Layer 19 of a small transformer language model trained on English Wikipedia (22 layers, counted from 0, width 128).
A neuron's activation on a vector x is SiLU(gate . x) times (in . x), where the dot is the dot product.

Input weights of the MLP neurons that the questions are about. A number n stands for (n - 128) times 0.008.
n28 gate: 112, 110, 101, 110, 161, 85, 172, 138, 126, 148, 105, 111, 158, 124, 148, 155, 107, 140, 144, 113, 136, 103, 201, 92, 100, 131, 104, 186, 115, 165, 154, 129, 212, 128, 167, 141, 112, 198, 64, 113, 163, 103, 188, 109, 158, 161, 182, 143, 150, 102, 55, 95, 121, 113, 159, 80, 78, 103, 147, 136, 133, 111, 176, 125, 95, 92, 98, 107, 172, 141, 90, 148, 108, 100, 105, 198, 152, 204, 108, 108, 89, 139, 137, 152, 105, 144, 43, 95, 107, 121, 88, 145, 74, 163, 128, 109, 121, 70, 115, 70, 135, 119, 84, 159, 144, 111, 152, 98, 133, 131, 70, 152, 112, 120, 144, 127, 149, 151, 143, 171, 133, 135, 111, 176, 160, 172, 118, 112
n74 gate: 105, 146, 150, 66, 113, 168, 88, 175, 140, 134, 140, 139, 86, 144, 96, 180, 134, 142, 103, 156, 72, 150, 114, 126, 145, 109, 85, 109, 168, 168, 117, 183, 195, 126, 135, 44, 126, 108, 166, 124, 121, 165, 113, 154, 92, 105, 121, 120, 90, 113, 128, 148, 68, 107, 187, 132, 179, 110, 113, 101, 149, 134, 105, 125, 169, 119, 136, 145, 117, 66, 152, 119, 106, 66, 102, 172, 45, 96, 162, 153, 96, 134, 94, 142, 76, 160, 139, 203, 142, 108, 162, 111, 64, 89, 104, 74, 125, 122, 118, 97, 113, 155, 178, 181, 90, 105, 176, 113, 124, 123, 132, 86, 160, 191, 88, 96, 120, 166, 146, 123, 134, 125, 121, 159, 144, 185, 74, 136
n120 gate: 157, 137, 182, 113, 112, 94, 110, 136, 99, 109, 96, 107, 166, 21, 178, 139, 201, 128, 47, 114, 135, 152, 152, 161, 87, 103, 126, 135, 172, 153, 102, 87, 143, 107, 71, 84, 144, 155, 126, 115, 80, 126, 119, 141, 169, 128, 105, 119, 144, 132, 72, 115, 86, 110, 147, 163, 190, 89, 112, 151, 148, 149, 95, 115, 49, 92, 119, 130, 181, 124, 164, 72, 149, 170, 198, 143, 136, 60, 166, 153, 52, 146, 138, 83, 131, 151, 167, 111, 110, 124, 150, 91, 151, 113, 126, 148, 137, 128, 110, 80, 139, 163, 155, 81, 118, 186, 141, 132, 52, 150, 113, 134, 95, 150, 140, 118, 136, 172, 56, 107, 126, 134, 106, 140, 170, 128, 182, 152
n125 gate: 126, 150, 103, 177, 117, 114, 141, 98, 137, 113, 176, 73, 174, 108, 85, 125, 112, 158, 88, 160, 92, 51, 111, 113, 127, 113, 134, 117, 127, 131, 56, 115, 107, 127, 109, 133, 168, 115, 94, 140, 189, 121, 141, 99, 161, 138, 181, 149, 178, 110, 152, 172, 101, 157, 110, 104, 197, 138, 156, 116, 82, 120, 121, 119, 138, 27, 100, 114, 146, 83, 65, 119, 140, 138, 145, 157, 131, 94, 72, 146, 86, 181, 108, 114, 88, 97, 144, 174, 112, 118, 156, 154, 165, 164, 120, 77, 103, 135, 89, 128, 86, 160, 95, 155, 131, 120, 108, 95, 119, 85, 133, 118, 100, 104, 106, 115, 94, 61, 84, 103, 81, 20, 78, 159, 120, 151, 158, 119
n175 gate: 86, 152, 101, 196, 104, 139, 136, 128, 109, 114, 124, 136, 107, 115, 152, 126, 95, 111, 113, 106, 154, 144, 73, 103, 101, 96, 97, 184, 82, 138, 89, 117, 108, 95, 141, 104, 127, 135, 122, 91, 124, 112, 147, 137, 118, 143, 164, 138, 115, 122, 124, 125, 219, 129, 132, 126, 156, 159, 119, 137, 62, 114, 130, 152, 149, 105, 115, 49, 110, 106, 147, 124, 66, 119, 188, 70, 97, 111, 127, 107, 109, 180, 105, 121, 121, 64, 167, 165, 157, 130, 114, 157, 140, 128, 139, 128, 144, 166, 124, 121, 120, 146, 154, 90, 194, 108, 132, 131, 146, 124, 139, 74, 152, 79, 163, 102, 190, 136, 117, 149, 56, 140, 90, 200, 104, 130, 101, 147
n179 gate: 112, 116, 92, 87, 92, 108, 172, 129, 142, 188, 176, 102, 131, 204, 144, 130, 128, 115, 163, 103, 113, 92, 166, 118, 132, 98, 133, 153, 120, 193, 53, 158, 141, 156, 104, 156, 127, 127, 169, 78, 121, 106, 145, 160, 65, 130, 193, 187, 168, 97, 130, 156, 122, 111, 99, 100, 145, 148, 105, 113, 106, 102, 102, 149, 157, 116, 64, 143, 124, 133, 79, 126, 121, 110, 113, 115, 169, 175, 233, 99, 111, 127, 140, 121, 160, 199, 155, 132, 194, 98, 158, 122, 86, 98, 162, 190, 125, 133, 171, 161, 87, 142, 198, 103, 82, 172, 131, 93, 189, 143, 154, 137, 142, 150, 127, 148, 99, 92, 141, 98, 170, 177, 114, 116, 134, 160, 112, 145
n256 gate: 123, 84, 108, 134, 191, 164, 171, 124, 130, 146, 153, 98, 131, 153, 156, 87, 206, 144, 72, 143, 147, 84, 151, 152, 140, 156, 172, 98, 120, 144, 67, 89, 155, 84, 70, 136, 141, 170, 109, 138, 84, 129, 54, 146, 67, 118, 159, 160, 124, 158, 108, 101, 161, 158, 111, 86, 105, 168, 97, 202, 145, 158, 118, 114, 105, 112, 90, 84, 122, 187, 133, 193, 112, 72, 149, 108, 132, 165, 117, 144, 86, 134, 101, 74, 108, 122, 145, 134, 101, 154, 157, 144, 126, 128, 137, 144, 111, 172, 168, 69, 106, 62, 89, 12, 163, 127, 157, 88, 182, 107, 119, 71, 62, 133, 120, 165, 174, 99, 148, 99, 169, 122, 139, 152, 103, 144, 122, 197
n298 gate: 107, 80, 208, 201, 145, 140, 112, 115, 167, 142, 137, 121, 105, 137, 131, 73, 178, 101, 138, 101, 154, 156, 114, 167, 91, 157, 97, 220, 195, 127, 123, 181, 133, 150, 112, 138, 131, 120, 147, 147, 133, 107, 212, 142, 172, 107, 155, 121, 153, 116, 111, 108, 85, 214, 112, 83, 102, 116, 82, 144, 140, 124, 132, 102, 136, 134, 153, 56, 126, 174, 130, 136, 190, 118, 136, 166, 122, 133, 152, 83, 139, 140, 96, 131, 55, 111, 150, 171, 182, 139, 131, 120, 142, 116, 61, 100, 94, 118, 149, 110, 116, 118, 107, 148, 162, 173, 119, 70, 87, 114, 83, 108, 189, 167, 143, 79, 141, 130, 104, 99, 190, 162, 125, 135, 129, 78, 165, 142
n357 gate: 136, 170, 164, 112, 173, 108, 198, 157, 87, 146, 201, 205, 82, 80, 94, 110, 118, 137, 165, 140, 86, 112, 149, 165, 102, 149, 136, 146, 41, 140, 113, 84, 123, 103, 143, 106, 124, 158, 149, 78, 150, 98, 146, 92, 125, 108, 146, 133, 169, 97, 113, 117, 101, 196, 144, 113, 104, 128, 114, 123, 123, 118, 174, 87, 71, 110, 161, 111, 106, 167, 158, 144, 138, 175, 142, 185, 103, 102, 126, 147, 146, 175, 141, 88, 104, 98, 117, 136, 75, 156, 154, 130, 108, 87, 120, 115, 156, 119, 170, 179, 101, 157, 151, 107, 45, 152, 147, 196, 159, 135, 100, 174, 154, 187, 130, 110, 153, 168, 104, 131, 122, 97, 89, 117, 106, 202, 127, 111
n377 gate: 141, 122, 97, 132, 119, 150, 121, 87, 98, 145, 121, 93, 155, 103, 177, 134, 133, 118, 75, 136, 121, 33, 150, 141, 91, 83, 106, 177, 90, 123, 86, 141, 129, 187, 76, 138, 143, 181, 141, 138, 111, 109, 151, 158, 144, 166, 163, 159, 154, 95, 96, 118, 85, 177, 136, 99, 131, 89, 132, 175, 147, 107, 45, 118, 108, 158, 180, 126, 180, 140, 174, 141, 134, 172, 145, 171, 169, 104, 145, 159, 156, 121, 71, 115, 80, 81, 141, 141, 142, 158, 99, 90, 170, 149, 108, 75, 185, 74, 116, 127, 47, 130, 139, 116, 121, 113, 132, 110, 184, 163, 151, 83, 123, 151, 179, 146, 191, 90, 129, 151, 122, 139, 151, 107, 107, 66, 154, 117
n28 in: 180, 136, 131, 147, 60, 115, 162, 102, 127, 151, 80, 83, 134, 134, 123, 144, 169, 210, 211, 129, 106, 104, 122, 157, 97, 102, 166, 94, 93, 125, 132, 131, 75, 132, 134, 139, 123, 174, 180, 100, 123, 159, 93, 72, 144, 123, 134, 145, 85, 135, 183, 121, 107, 93, 108, 97, 180, 131, 190, 148, 147, 172, 166, 106, 122, 107, 170, 126, 163, 163, 119, 137, 130, 119, 124, 145, 154, 169, 154, 87, 130, 95, 149, 123, 123, 126, 159, 92, 134, 197, 149, 212, 74, 79, 134, 123, 77, 157, 157, 147, 127, 80, 190, 128, 91, 174, 116, 215, 116, 102, 172, 91, 129, 158, 126, 130, 112, 95, 138, 149, 85, 80, 126, 121, 107, 133, 136, 129
n74 in: 144, 158, 108, 119, 183, 175, 77, 93, 100, 162, 105, 153, 130, 120, 149, 110, 86, 70, 83, 125, 124, 135, 194, 91, 79, 137, 165, 126, 111, 125, 133, 83, 154, 54, 136, 100, 124, 159, 211, 173, 130, 75, 143, 179, 168, 190, 135, 127, 166, 140, 87, 70, 143, 159, 43, 148, 131, 112, 100, 100, 87, 135, 155, 127, 162, 165, 145, 138, 154, 118, 129, 173, 150, 125, 112, 143, 146, 121, 90, 216, 79, 93, 103, 121, 129, 120, 113, 115, 126, 78, 133, 164, 23, 88, 177, 157, 132, 121, 149, 197, 86, 89, 113, 161, 117, 203, 109, 166, 84, 124, 138, 115, 173, 134, 134, 95, 114, 120, 153, 73, 160, 144, 134, 74, 174, 122, 94, 122
n120 in: 69, 92, 151, 96, 168, 93, 184, 70, 131, 150, 250, 76, 183, 150, 163, 143, 92, 144, 126, 146, 141, 191, 67, 152, 127, 99, 51, 76, 51, 176, 124, 92, 101, 122, 57, 212, 153, 149, 176, 145, 182, 126, 161, 196, 184, 69, 115, 187, 104, 109, 90, 127, 92, 108, 141, 114, 130, 142, 69, 202, 80, 120, 137, 82, 103, 166, 106, 103, 151, 117, 87, 210, 104, 114, 92, 79, 133, 48, 129, 129, 129, 133, 118, 127, 190, 120, 126, 107, 119, 156, 122, 136, 188, 169, 231, 159, 183, 155, 126, 160, 164, 123, 119, 124, 180, 78, 162, 134, 142, 109, 196, 148, 152, 89, 73, 156, 123, 113, 165, 69, 71, 102, 192, 152, 113, 84, 105, 138
n125 in: 126, 124, 147, 184, 172, 116, 138, 112, 108, 166, 87, 144, 170, 114, 140, 124, 140, 97, 72, 132, 148, 71, 107, 129, 126, 141, 171, 95, 114, 108, 175, 99, 155, 99, 139, 83, 178, 71, 201, 164, 159, 81, 169, 193, 165, 146, 151, 103, 77, 107, 111, 139, 147, 98, 73, 131, 101, 94, 125, 179, 64, 119, 92, 116, 150, 190, 141, 136, 145, 113, 86, 122, 172, 98, 100, 161, 101, 84, 105, 131, 136, 178, 101, 125, 118, 158, 112, 140, 103, 156, 166, 147, 128, 123, 92, 129, 146, 117, 99, 84, 158, 154, 69, 71, 138, 167, 136, 63, 90, 120, 27, 136, 159, 157, 100, 144, 86, 105, 139, 110, 193, 85, 141, 146, 147, 151, 174, 142
n175 in: 112, 107, 78, 118, 147, 111, 159, 139, 109, 100, 148, 86, 149, 117, 96, 119, 94, 101, 145, 126, 67, 172, 98, 118, 107, 133, 191, 68, 91, 127, 72, 111, 132, 111, 162, 123, 235, 131, 97, 112, 130, 126, 117, 177, 102, 131, 186, 123, 73, 87, 133, 119, 139, 94, 97, 132, 143, 137, 101, 123, 123, 45, 175, 154, 123, 91, 132, 150, 145, 132, 121, 135, 71, 152, 109, 90, 137, 136, 188, 120, 141, 191, 30, 89, 94, 155, 156, 135, 108, 143, 130, 152, 136, 109, 133, 114, 137, 162, 143, 143, 170, 126, 71, 157, 102, 149, 136, 183, 126, 146, 85, 176, 147, 132, 124, 157, 142, 116, 132, 150, 115, 80, 131, 124, 96, 118, 85, 189
n179 in: 25, 175, 129, 135, 149, 191, 146, 81, 163, 139, 132, 66, 64, 76, 147, 149, 140, 156, 110, 77, 176, 133, 179, 221, 58, 141, 123, 137, 110, 77, 137, 153, 151, 92, 121, 151, 199, 159, 134, 129, 69, 70, 154, 134, 103, 84, 131, 186, 111, 133, 138, 101, 173, 144, 133, 90, 122, 165, 97, 146, 142, 121, 124, 233, 135, 210, 98, 164, 63, 93, 179, 124, 91, 108, 92, 116, 179, 116, 155, 115, 84, 166, 133, 123, 165, 142, 169, 134, 135, 44, 159, 165, 65, 86, 167, 129, 229, 103, 143, 132, 149, 97, 120, 146, 81, 133, 175, 163, 155, 211, 153, 133, 133, 124, 100, 104, 151, 152, 193, 116, 137, 146, 82, 87, 91, 139, 124, 195
n256 in: 153, 69, 112, 115, 132, 93, 90, 158, 115, 55, 119, 132, 162, 103, 86, 81, 84, 146, 128, 181, 175, 194, 85, 147, 105, 168, 101, 111, 104, 135, 141, 132, 153, 75, 161, 126, 170, 136, 179, 137, 134, 85, 123, 95, 122, 149, 141, 118, 161, 151, 141, 122, 120, 96, 52, 107, 144, 142, 96, 113, 139, 134, 143, 125, 131, 89, 108, 85, 101, 179, 191, 143, 127, 130, 153, 194, 157, 165, 183, 137, 121, 107, 176, 111, 147, 137, 138, 154, 58, 153, 119, 147, 180, 166, 127, 141, 180, 138, 181, 44, 154, 145, 138, 106, 61, 173, 142, 116, 157, 218, 79, 143, 173, 166, 153, 141, 153, 96, 87, 92, 120, 103, 178, 21, 223, 154, 125, 95
n298 in: 110, 79, 123, 137, 130, 184, 119, 40, 163, 132, 158, 97, 98, 102, 102, 85, 145, 189, 136, 93, 87, 153, 135, 129, 131, 126, 164, 151, 104, 131, 167, 151, 115, 96, 112, 111, 141, 213, 140, 119, 97, 137, 134, 157, 137, 111, 171, 131, 116, 186, 91, 118, 177, 70, 159, 143, 138, 164, 80, 190, 112, 162, 105, 124, 158, 145, 99, 144, 132, 198, 162, 102, 192, 97, 73, 100, 117, 120, 180, 107, 120, 202, 136, 147, 161, 174, 134, 147, 157, 136, 120, 141, 111, 158, 82, 102, 147, 124, 84, 202, 113, 66, 130, 149, 141, 127, 174, 132, 148, 101, 119, 130, 125, 120, 113, 93, 206, 122, 110, 163, 102, 148, 90, 146, 162, 32, 135, 54
n357 in: 123, 156, 123, 159, 89, 112, 134, 91, 89, 104, 113, 140, 164, 105, 68, 163, 130, 134, 147, 99, 86, 105, 50, 118, 132, 142, 131, 146, 148, 179, 193, 117, 146, 92, 167, 137, 132, 120, 108, 110, 121, 128, 121, 167, 125, 77, 108, 176, 113, 123, 144, 172, 178, 133, 69, 81, 131, 163, 154, 166, 153, 158, 116, 94, 93, 115, 208, 110, 140, 166, 145, 149, 131, 200, 74, 116, 107, 153, 114, 118, 136, 172, 85, 80, 153, 154, 158, 98, 96, 153, 153, 165, 52, 113, 100, 156, 139, 107, 120, 174, 84, 144, 151, 107, 133, 142, 137, 137, 71, 96, 234, 163, 101, 128, 116, 92, 141, 150, 67, 141, 121, 101, 117, 145, 176, 105, 93, 147
n377 in: 133, 144, 113, 112, 113, 128, 114, 135, 72, 145, 105, 104, 102, 174, 133, 128, 142, 180, 149, 199, 98, 53, 114, 105, 137, 118, 123, 126, 111, 111, 120, 103, 101, 164, 173, 154, 142, 210, 116, 162, 174, 143, 111, 104, 116, 187, 127, 127, 165, 72, 37, 129, 98, 113, 116, 142, 174, 169, 147, 154, 130, 131, 154, 139, 113, 92, 122, 69, 179, 111, 92, 119, 196, 97, 111, 94, 156, 75, 128, 124, 120, 29, 122, 147, 133, 49, 102, 90, 50, 144, 135, 149, 163, 103, 94, 89, 183, 166, 101, 135, 107, 129, 102, 131, 120, 156, 137, 84, 180, 138, 226, 93, 170, 204, 93, 149, 146, 124, 101, 98, 147, 151, 66, 112, 108, 154, 148, 146

Each question shows a token from some text and the vector x that enters the MLP there. A number n stands for (n - 128) times 0.02.

" am": 157, 110, 116, 131, 124, 176, 131, 120, 114, 211, 143, 97, 127, 115, 92, 150, 78, 128, 134, 115, 145, 151, 137, 164, 147, 128, 130, 95, 138, 75, 176, 79, 153, 161, 120, 90, 68, 123, 127, 138, 166, 121, 132, 101, 163, 164, 114, 172, 103, 143, 165, 126, 96, 155, 114, 102, 126, 117, 164, 152, 128, 141, 110, 163, 102, 91, 169, 115, 159, 154, 103, 141, 106, 138, 120, 133, 123, 142, 120, 132, 106, 81, 85, 149, 130, 134, 80, 151, 187, 137, 126, 152, 126, 127, 168, 116, 160, 116, 113, 127, 111, 153, 69, 158, 103, 109, 96, 156, 121, 132, 163, 119, 150, 139, 146, 111, 111, 139, 136, 149, 132, 142, 91, 90, 121, 134, 170, 89
Which neuron fires most, and how strongly? n28, at about 2.6

")": 113, 103, 114, 123, 95, 117, 130, 171, 126, 120, 138, 125, 167, 130, 120, 140, 161, 111, 137, 101, 115, 116, 101, 141, 153, 147, 109, 149, 133, 57, 131, 56, 124, 125, 144, 104, 169, 111, 139, 126, 156, 111, 135, 96, 164, 99, 132, 74, 114, 152, 124, 103, 150, 153, 112, 131, 126, 134, 114, 149, 156, 144, 110, 83, 103, 138, 137, 122, 126, 153, 133, 108, 110, 129, 111, 135, 160, 148, 162, 152, 143, 114, 127, 109, 143, 131, 120, 130, 151, 114, 93, 109, 138, 144, 130, 104, 188, 137, 109, 162, 130, 102, 105, 113, 166, 134, 128, 136, 158, 130, 157, 122, 100, 100, 138, 138, 136, 140, 136, 125, 124, 112, 131, 173, 114, 122, 168, 124
The two highest activations, in order: n120, n74

" Ivan": 96, 126, 150, 120, 124, 129, 166, 135, 91, 123, 146, 136, 140, 112, 65, 149, 124, 142, 130, 128, 134, 147, 129, 149, 144, 129, 106, 116, 127, 56, 148, 144, 128, 106, 118, 107, 122, 127, 83, 120, 125, 134, 125, 130, 112, 119, 143, 114, 117, 126, 106, 102, 118, 134, 140, 152, 150, 140, 117, 104, 149, 124, 109, 121, 170, 109, 137, 98, 120, 167, 153, 118, 143, 138, 135, 113, 124, 133, 101, 109, 142, 111, 148, 144, 118, 140, 99, 152, 184, 86, 141, 124, 153, 119, 110, 115, 186, 131, 147, 100, 125, 120, 170, 158, 143, 91, 116, 158, 140, 111, 159, 135, 184, 132, 130, 125, 147, 143, 139, 158, 98, 152, 116, 155, 88, 137, 131, 136
Which of these neurons fires most? n125

"l": 122, 78, 131, 134, 120, 120, 127, 136, 159, 159, 116, 124, 176, 101, 101, 163, 87, 148, 82, 148, 103, 174, 116, 115, 172, 183, 173, 136, 129, 89, 123, 126, 152, 173, 161, 129, 181, 92, 76, 205, 128, 104, 143, 106, 162, 114, 110, 131, 139, 116, 147, 107, 130, 88, 100, 106, 131, 168, 122, 129, 102, 143, 109, 147, 154, 180, 119, 93, 125, 172, 129, 139, 95, 151, 99, 120, 92, 139, 60, 125, 132, 127, 131, 128, 77, 143, 108, 153, 101, 138, 147, 93, 118, 111, 137, 163, 158, 146, 69, 131, 128, 170, 114, 113, 79, 121, 124, 174, 146, 103, 151, 108, 139, 180, 147, 110, 89, 130, 155, 141, 112, 78, 55, 112, 121, 127, 102, 121
Which neuron fires most, and how strongly? n125, at about 5.4

" what": 138, 104, 113, 93, 114, 107, 133, 129, 111, 121, 130, 99, 139, 125, 109, 103, 117, 165, 137, 117, 129, 150, 122, 122, 138, 157, 142, 161, 122, 63, 117, 99, 118, 129, 117, 118, 138, 108, 110, 136, 130, 141, 143, 129, 147, 122, 121, 149, 120, 119, 122, 99, 134, 105, 138, 140, 128, 166, 99, 112, 105, 140, 121, 97, 94, 117, 155, 85, 168, 180, 127, 117, 147, 129, 111, 142, 139, 64, 160, 112, 146, 139, 126, 90, 134, 149, 141, 128, 142, 78, 169, 121, 148, 141, 194, 110, 168, 168, 103, 81, 165, 140, 109, 119, 156, 118, 153, 125, 122, 149, 159, 154, 143, 111, 121, 79, 140, 143, 101, 101, 126, 103, 77, 121, 95, 121, 122, 125
The two highest activations, in order: n120, n175

" from": 114, 111, 131, 130, 115, 166, 151, 163, 129, 154, 136, 150, 108, 142, 79, 124, 101, 133, 101, 129, 136, 146, 130, 118, 133, 136, 123, 138, 120, 47, 115, 122, 125, 111, 126, 140, 131, 144, 86, 103, 147, 145, 106, 118, 123, 129, 126, 132, 114, 149, 116, 133, 131, 137, 149, 151, 151, 135, 119, 135, 126, 141, 125, 109, 114, 126, 124, 130, 126, 169, 115, 100, 124, 145, 131, 123, 143, 142, 110, 139, 142, 128, 113, 153, 129, 123, 125, 127, 136, 117, 131, 136, 130, 135, 156, 141, 125, 137, 151, 144, 115, 116, 116, 119, 110, 103, 150, 115, 147, 120, 123, 122, 145, 99, 107, 84, 133, 156, 65, 101, 115, 141, 97, 110, 120, 122, 145, 127
Which neuron fires most, and how strongly? n28, at about 0.3

" same": 98, 104, 117, 142, 120, 110, 112, 130, 100, 119, 124, 157, 171, 122, 84, 139, 108, 134, 130, 128, 141, 161, 142, 110, 134, 158, 130, 144, 107, 56, 156, 105, 96, 125, 129, 146, 108, 110, 101, 158, 157, 158, 118, 135, 133, 63, 74, 118, 111, 142, 117, 149, 127, 115, 130, 129, 134, 153, 92, 109, 122, 116, 106, 127, 165, 119, 143, 55, 110, 130, 115, 86, 120, 161, 130, 134, 114, 121, 137, 141, 128, 110, 127, 116, 120, 150, 129, 107, 111, 117, 122, 135, 155, 143, 129, 144, 114, 153, 126, 147, 127, 131, 100, 139, 116, 108, 177, 112, 119, 123, 125, 137, 130, 116, 103, 112, 139, 138, 99, 116, 150, 103, 85, 107, 112, 116, 94, 137
Which of these neurons fires most? n28

"nia": 140, 133, 128, 140, 124, 125, 158, 121, 139, 78, 125, 113, 141, 99, 129, 144, 109, 107, 146, 169, 153, 161, 115, 135, 130, 146, 115, 144, 130, 57, 152, 114, 134, 128, 105, 101, 158, 143, 104, 101, 146, 127, 147, 137, 121, 115, 177, 138, 133, 161, 144, 127, 152, 125, 132, 137, 118, 137, 145, 78, 136, 138, 146, 119, 145, 138, 125, 116, 140, 151, 183, 134, 123, 124, 83, 107, 143, 135, 113, 118, 112, 136, 123, 123, 133, 130, 106, 129, 160, 102, 97, 152, 149, 173, 138, 125, 158, 153, 149, 139, 166, 136, 127, 120, 130, 103, 96, 159, 160, 115, 170, 149, 113, 149, 153, 100, 151, 153, 138, 114, 149, 91, 121, 142, 149, 92, 126, 130
Which of these neurons fires most? n175

" Su": 148, 130, 159, 110, 139, 120, 116, 132, 91, 95, 94, 113, 136, 119, 119, 156, 164, 143, 89, 102, 121, 134, 137, 129, 136, 126, 162, 102, 114, 59, 139, 132, 115, 132, 107, 104, 130, 133, 137, 127, 142, 161, 110, 153, 139, 166, 106, 168, 129, 158, 124, 97, 78, 130, 111, 131, 126, 175, 87, 142, 127, 143, 123, 131, 163, 124, 133, 149, 89, 133, 114, 110, 105, 109, 147, 114, 150, 134, 133, 157, 101, 128, 107, 115, 125, 107, 124, 147, 148, 136, 115, 112, 160, 113, 126, 136, 209, 145, 126, 117, 111, 125, 121, 159, 105, 114, 133, 141, 107, 142, 172, 129, 166, 138, 117, 125, 138, 158, 142, 150, 150, 85, 110, 172, 114, 148, 111, 88
The three highest activations, in order: n74, n377, n120

"ot": 101, 123, 131, 126, 111, 142, 171, 160, 114, 109, 123, 81, 153, 122, 136, 125, 167, 121, 145, 101, 164, 145, 122, 135, 138, 138, 137, 114, 155, 54, 142, 126, 121, 137, 134, 132, 144, 111, 125, 110, 122, 138, 140, 116, 137, 104, 130, 90, 123, 145, 133, 83, 175, 113, 116, 136, 113, 128, 135, 123, 141, 150, 115, 113, 174, 140, 96, 112, 120, 171, 147, 104, 146, 142, 95, 154, 122, 154, 118, 125, 119, 92, 119, 148, 122, 132, 106, 84, 149, 101, 79, 152, 127, 158, 117, 114, 161, 130, 144, 139, 152, 121, 146, 153, 116, 138, 94, 156, 121, 122, 134, 125, 126, 144, 125, 114, 148, 140, 162, 97, 111, 116, 126, 176, 141, 146, 147, 122
The three highest activations, in order: n28, n298, n120

" County": 120, 128, 137, 102, 84, 131, 129, 147, 132, 122, 148, 115, 119, 131, 98, 94, 107, 147, 132, 154, 137, 137, 133, 131, 125, 139, 126, 142, 120, 59, 166, 85, 110, 150, 132, 126, 132, 146, 136, 93, 143, 148, 150, 85, 136, 153, 157, 105, 110, 133, 143, 101, 138, 131, 113, 176, 149, 132, 109, 115, 145, 128, 117, 121, 157, 138, 124, 109, 114, 179, 141, 141, 151, 101, 94, 123, 122, 131, 147, 136, 125, 131, 141, 147, 126, 139, 140, 143, 194, 61, 89, 118, 144, 161, 115, 92, 164, 161, 119, 152, 150, 133, 97, 105, 131, 132, 141, 151, 125, 118, 181, 117, 135, 145, 122, 108, 141, 177, 133, 127, 130, 82, 121, 159, 130, 123, 123, 140
Which neuron fires most, and how strongly? n298, at about 1.1

" 15": 110, 131, 139, 125, 131, 99, 167, 114, 137, 134, 114, 119, 170, 136, 110, 121, 106, 133, 134, 143, 137, 124, 102, 168, 92, 130, 149, 125, 117, 69, 124, 72, 116, 110, 116, 124, 113, 143, 90, 169, 121, 150, 94, 117, 162, 100, 120, 119, 85, 151, 162, 70, 155, 111, 130, 127, 126, 191, 106, 159, 119, 174, 141, 104, 114, 145, 122, 92, 122, 120, 149, 137, 128, 134, 142, 155, 152, 88, 159, 147, 141, 92, 112, 144, 176, 169, 161, 152, 109, 104, 157, 128, 129, 165, 127, 139, 140, 111, 103, 154, 114, 121, 76, 117, 81, 123, 121, 123, 142, 84, 147, 175, 149, 96, 121, 138, 123, 166, 108, 129, 142, 136, 119, 91, 78, 115, 104, 127
The three highest activations, in order: n256, n357, n120

" of": 118, 117, 130, 118, 70, 129, 146, 143, 116, 147, 116, 132, 121, 149, 99, 122, 132, 116, 86, 105, 137, 117, 115, 153, 145, 126, 155, 153, 131, 50, 143, 100, 134, 130, 145, 140, 134, 138, 132, 117, 141, 110, 117, 121, 129, 150, 102, 127, 122, 149, 136, 125, 154, 115, 156, 145, 119, 121, 125, 96, 149, 132, 112, 106, 114, 137, 132, 138, 104, 116, 119, 144, 130, 144, 114, 130, 135, 141, 140, 144, 138, 115, 97, 117, 83, 118, 140, 176, 150, 58, 124, 123, 105, 121, 132, 106, 128, 135, 139, 131, 153, 91, 103, 119, 121, 139, 123, 139, 140, 136, 147, 141, 142, 127, 114, 112, 127, 153, 87, 118, 116, 116, 111, 128, 116, 125, 139, 141
Which of these neurons fires most? n120

" during": 119, 107, 119, 158, 96, 137, 119, 160, 102, 146, 134, 143, 146, 107, 86, 126, 128, 134, 99, 128, 127, 151, 131, 130, 161, 127, 130, 142, 120, 53, 145, 99, 141, 113, 112, 155, 129, 126, 97, 95, 137, 137, 102, 128, 128, 85, 91, 100, 83, 180, 102, 150, 151, 140, 130, 115, 148, 148, 127, 157, 112, 126, 113, 111, 135, 113, 124, 109, 123, 168, 127, 106, 109, 142, 122, 117, 124, 117, 140, 134, 145, 129, 112, 98, 146, 149, 127, 113, 119, 104, 144, 112, 124, 138, 136, 117, 115, 130, 152, 123, 133, 136, 116, 136, 99, 81, 138, 105, 149, 119, 133, 148, 135, 112, 102, 125, 141, 156, 63, 106, 130, 133, 92, 113, 127, 144, 116, 151
The two highest activations, in order: n357, n256

" Swedish": 134, 100, 129, 129, 139, 157, 146, 115, 75, 75, 132, 124, 138, 137, 79, 136, 84, 133, 179, 148, 137, 108, 113, 153, 161, 125, 145, 104, 109, 56, 141, 105, 130, 160, 128, 118, 118, 171, 113, 109, 165, 142, 108, 119, 125, 104, 118, 164, 121, 111, 102, 99, 121, 108, 136, 132, 134, 117, 94, 93, 133, 107, 117, 111, 146, 98, 176, 127, 96, 156, 110, 138, 126, 146, 129, 95, 146, 140, 104, 134, 111, 132, 124, 146, 126, 115, 123, 118, 158, 93, 126, 117, 112, 127, 161, 118, 164, 175, 139, 162, 136, 119, 128, 160, 122, 128, 158, 144, 155, 97, 147, 109, 115, 153, 132, 95, 121, 134, 122, 109, 119, 113, 123, 127, 117, 146, 129, 124
Which of these neurons fires most? n357

"B": 168, 112, 163, 101, 140, 137, 135, 130, 114, 151, 142, 154, 166, 153, 142, 140, 115, 121, 145, 121, 109, 104, 125, 116, 123, 124, 132, 116, 101, 56, 87, 114, 136, 127, 129, 106, 83, 142, 116, 154, 115, 101, 119, 119, 138, 158, 130, 120, 137, 114, 152, 114, 141, 131, 156, 72, 129, 189, 122, 179, 140, 168, 103, 131, 95, 112, 101, 121, 132, 92, 105, 104, 97, 101, 137, 129, 154, 128, 122, 137, 134, 72, 122, 98, 121, 127, 120, 166, 166, 147, 127, 116, 91, 127, 131, 145, 156, 143, 133, 126, 135, 114, 113, 132, 117, 97, 111, 128, 97, 122, 174, 137, 107, 133, 113, 107, 126, 131, 165, 144, 128, 111, 118, 127, 120, 102, 125, 115
Which of these neurons fires most? n377

" is": 136, 111, 146, 144, 123, 130, 147, 126, 108, 144, 102, 107, 171, 148, 95, 55, 150, 117, 159, 110, 141, 122, 134, 132, 132, 124, 130, 135, 178, 62, 135, 87, 153, 116, 124, 98, 138, 128, 123, 105, 112, 119, 122, 134, 164, 168, 106, 140, 132, 102, 186, 104, 139, 129, 171, 139, 109, 129, 140, 152, 83, 79, 123, 116, 90, 104, 131, 107, 131, 202, 132, 113, 115, 154, 89, 133, 125, 134, 122, 89, 116, 136, 105, 118, 132, 125, 114, 128, 141, 117, 126, 118, 128, 141, 136, 148, 110, 163, 108, 82, 119, 126, 102, 142, 137, 90, 115, 137, 133, 142, 133, 158, 104, 84, 124, 104, 153, 146, 134, 141, 109, 90, 89, 127, 111, 156, 145, 129
Which neuron fires most, and how strongly? n175, at about 1.2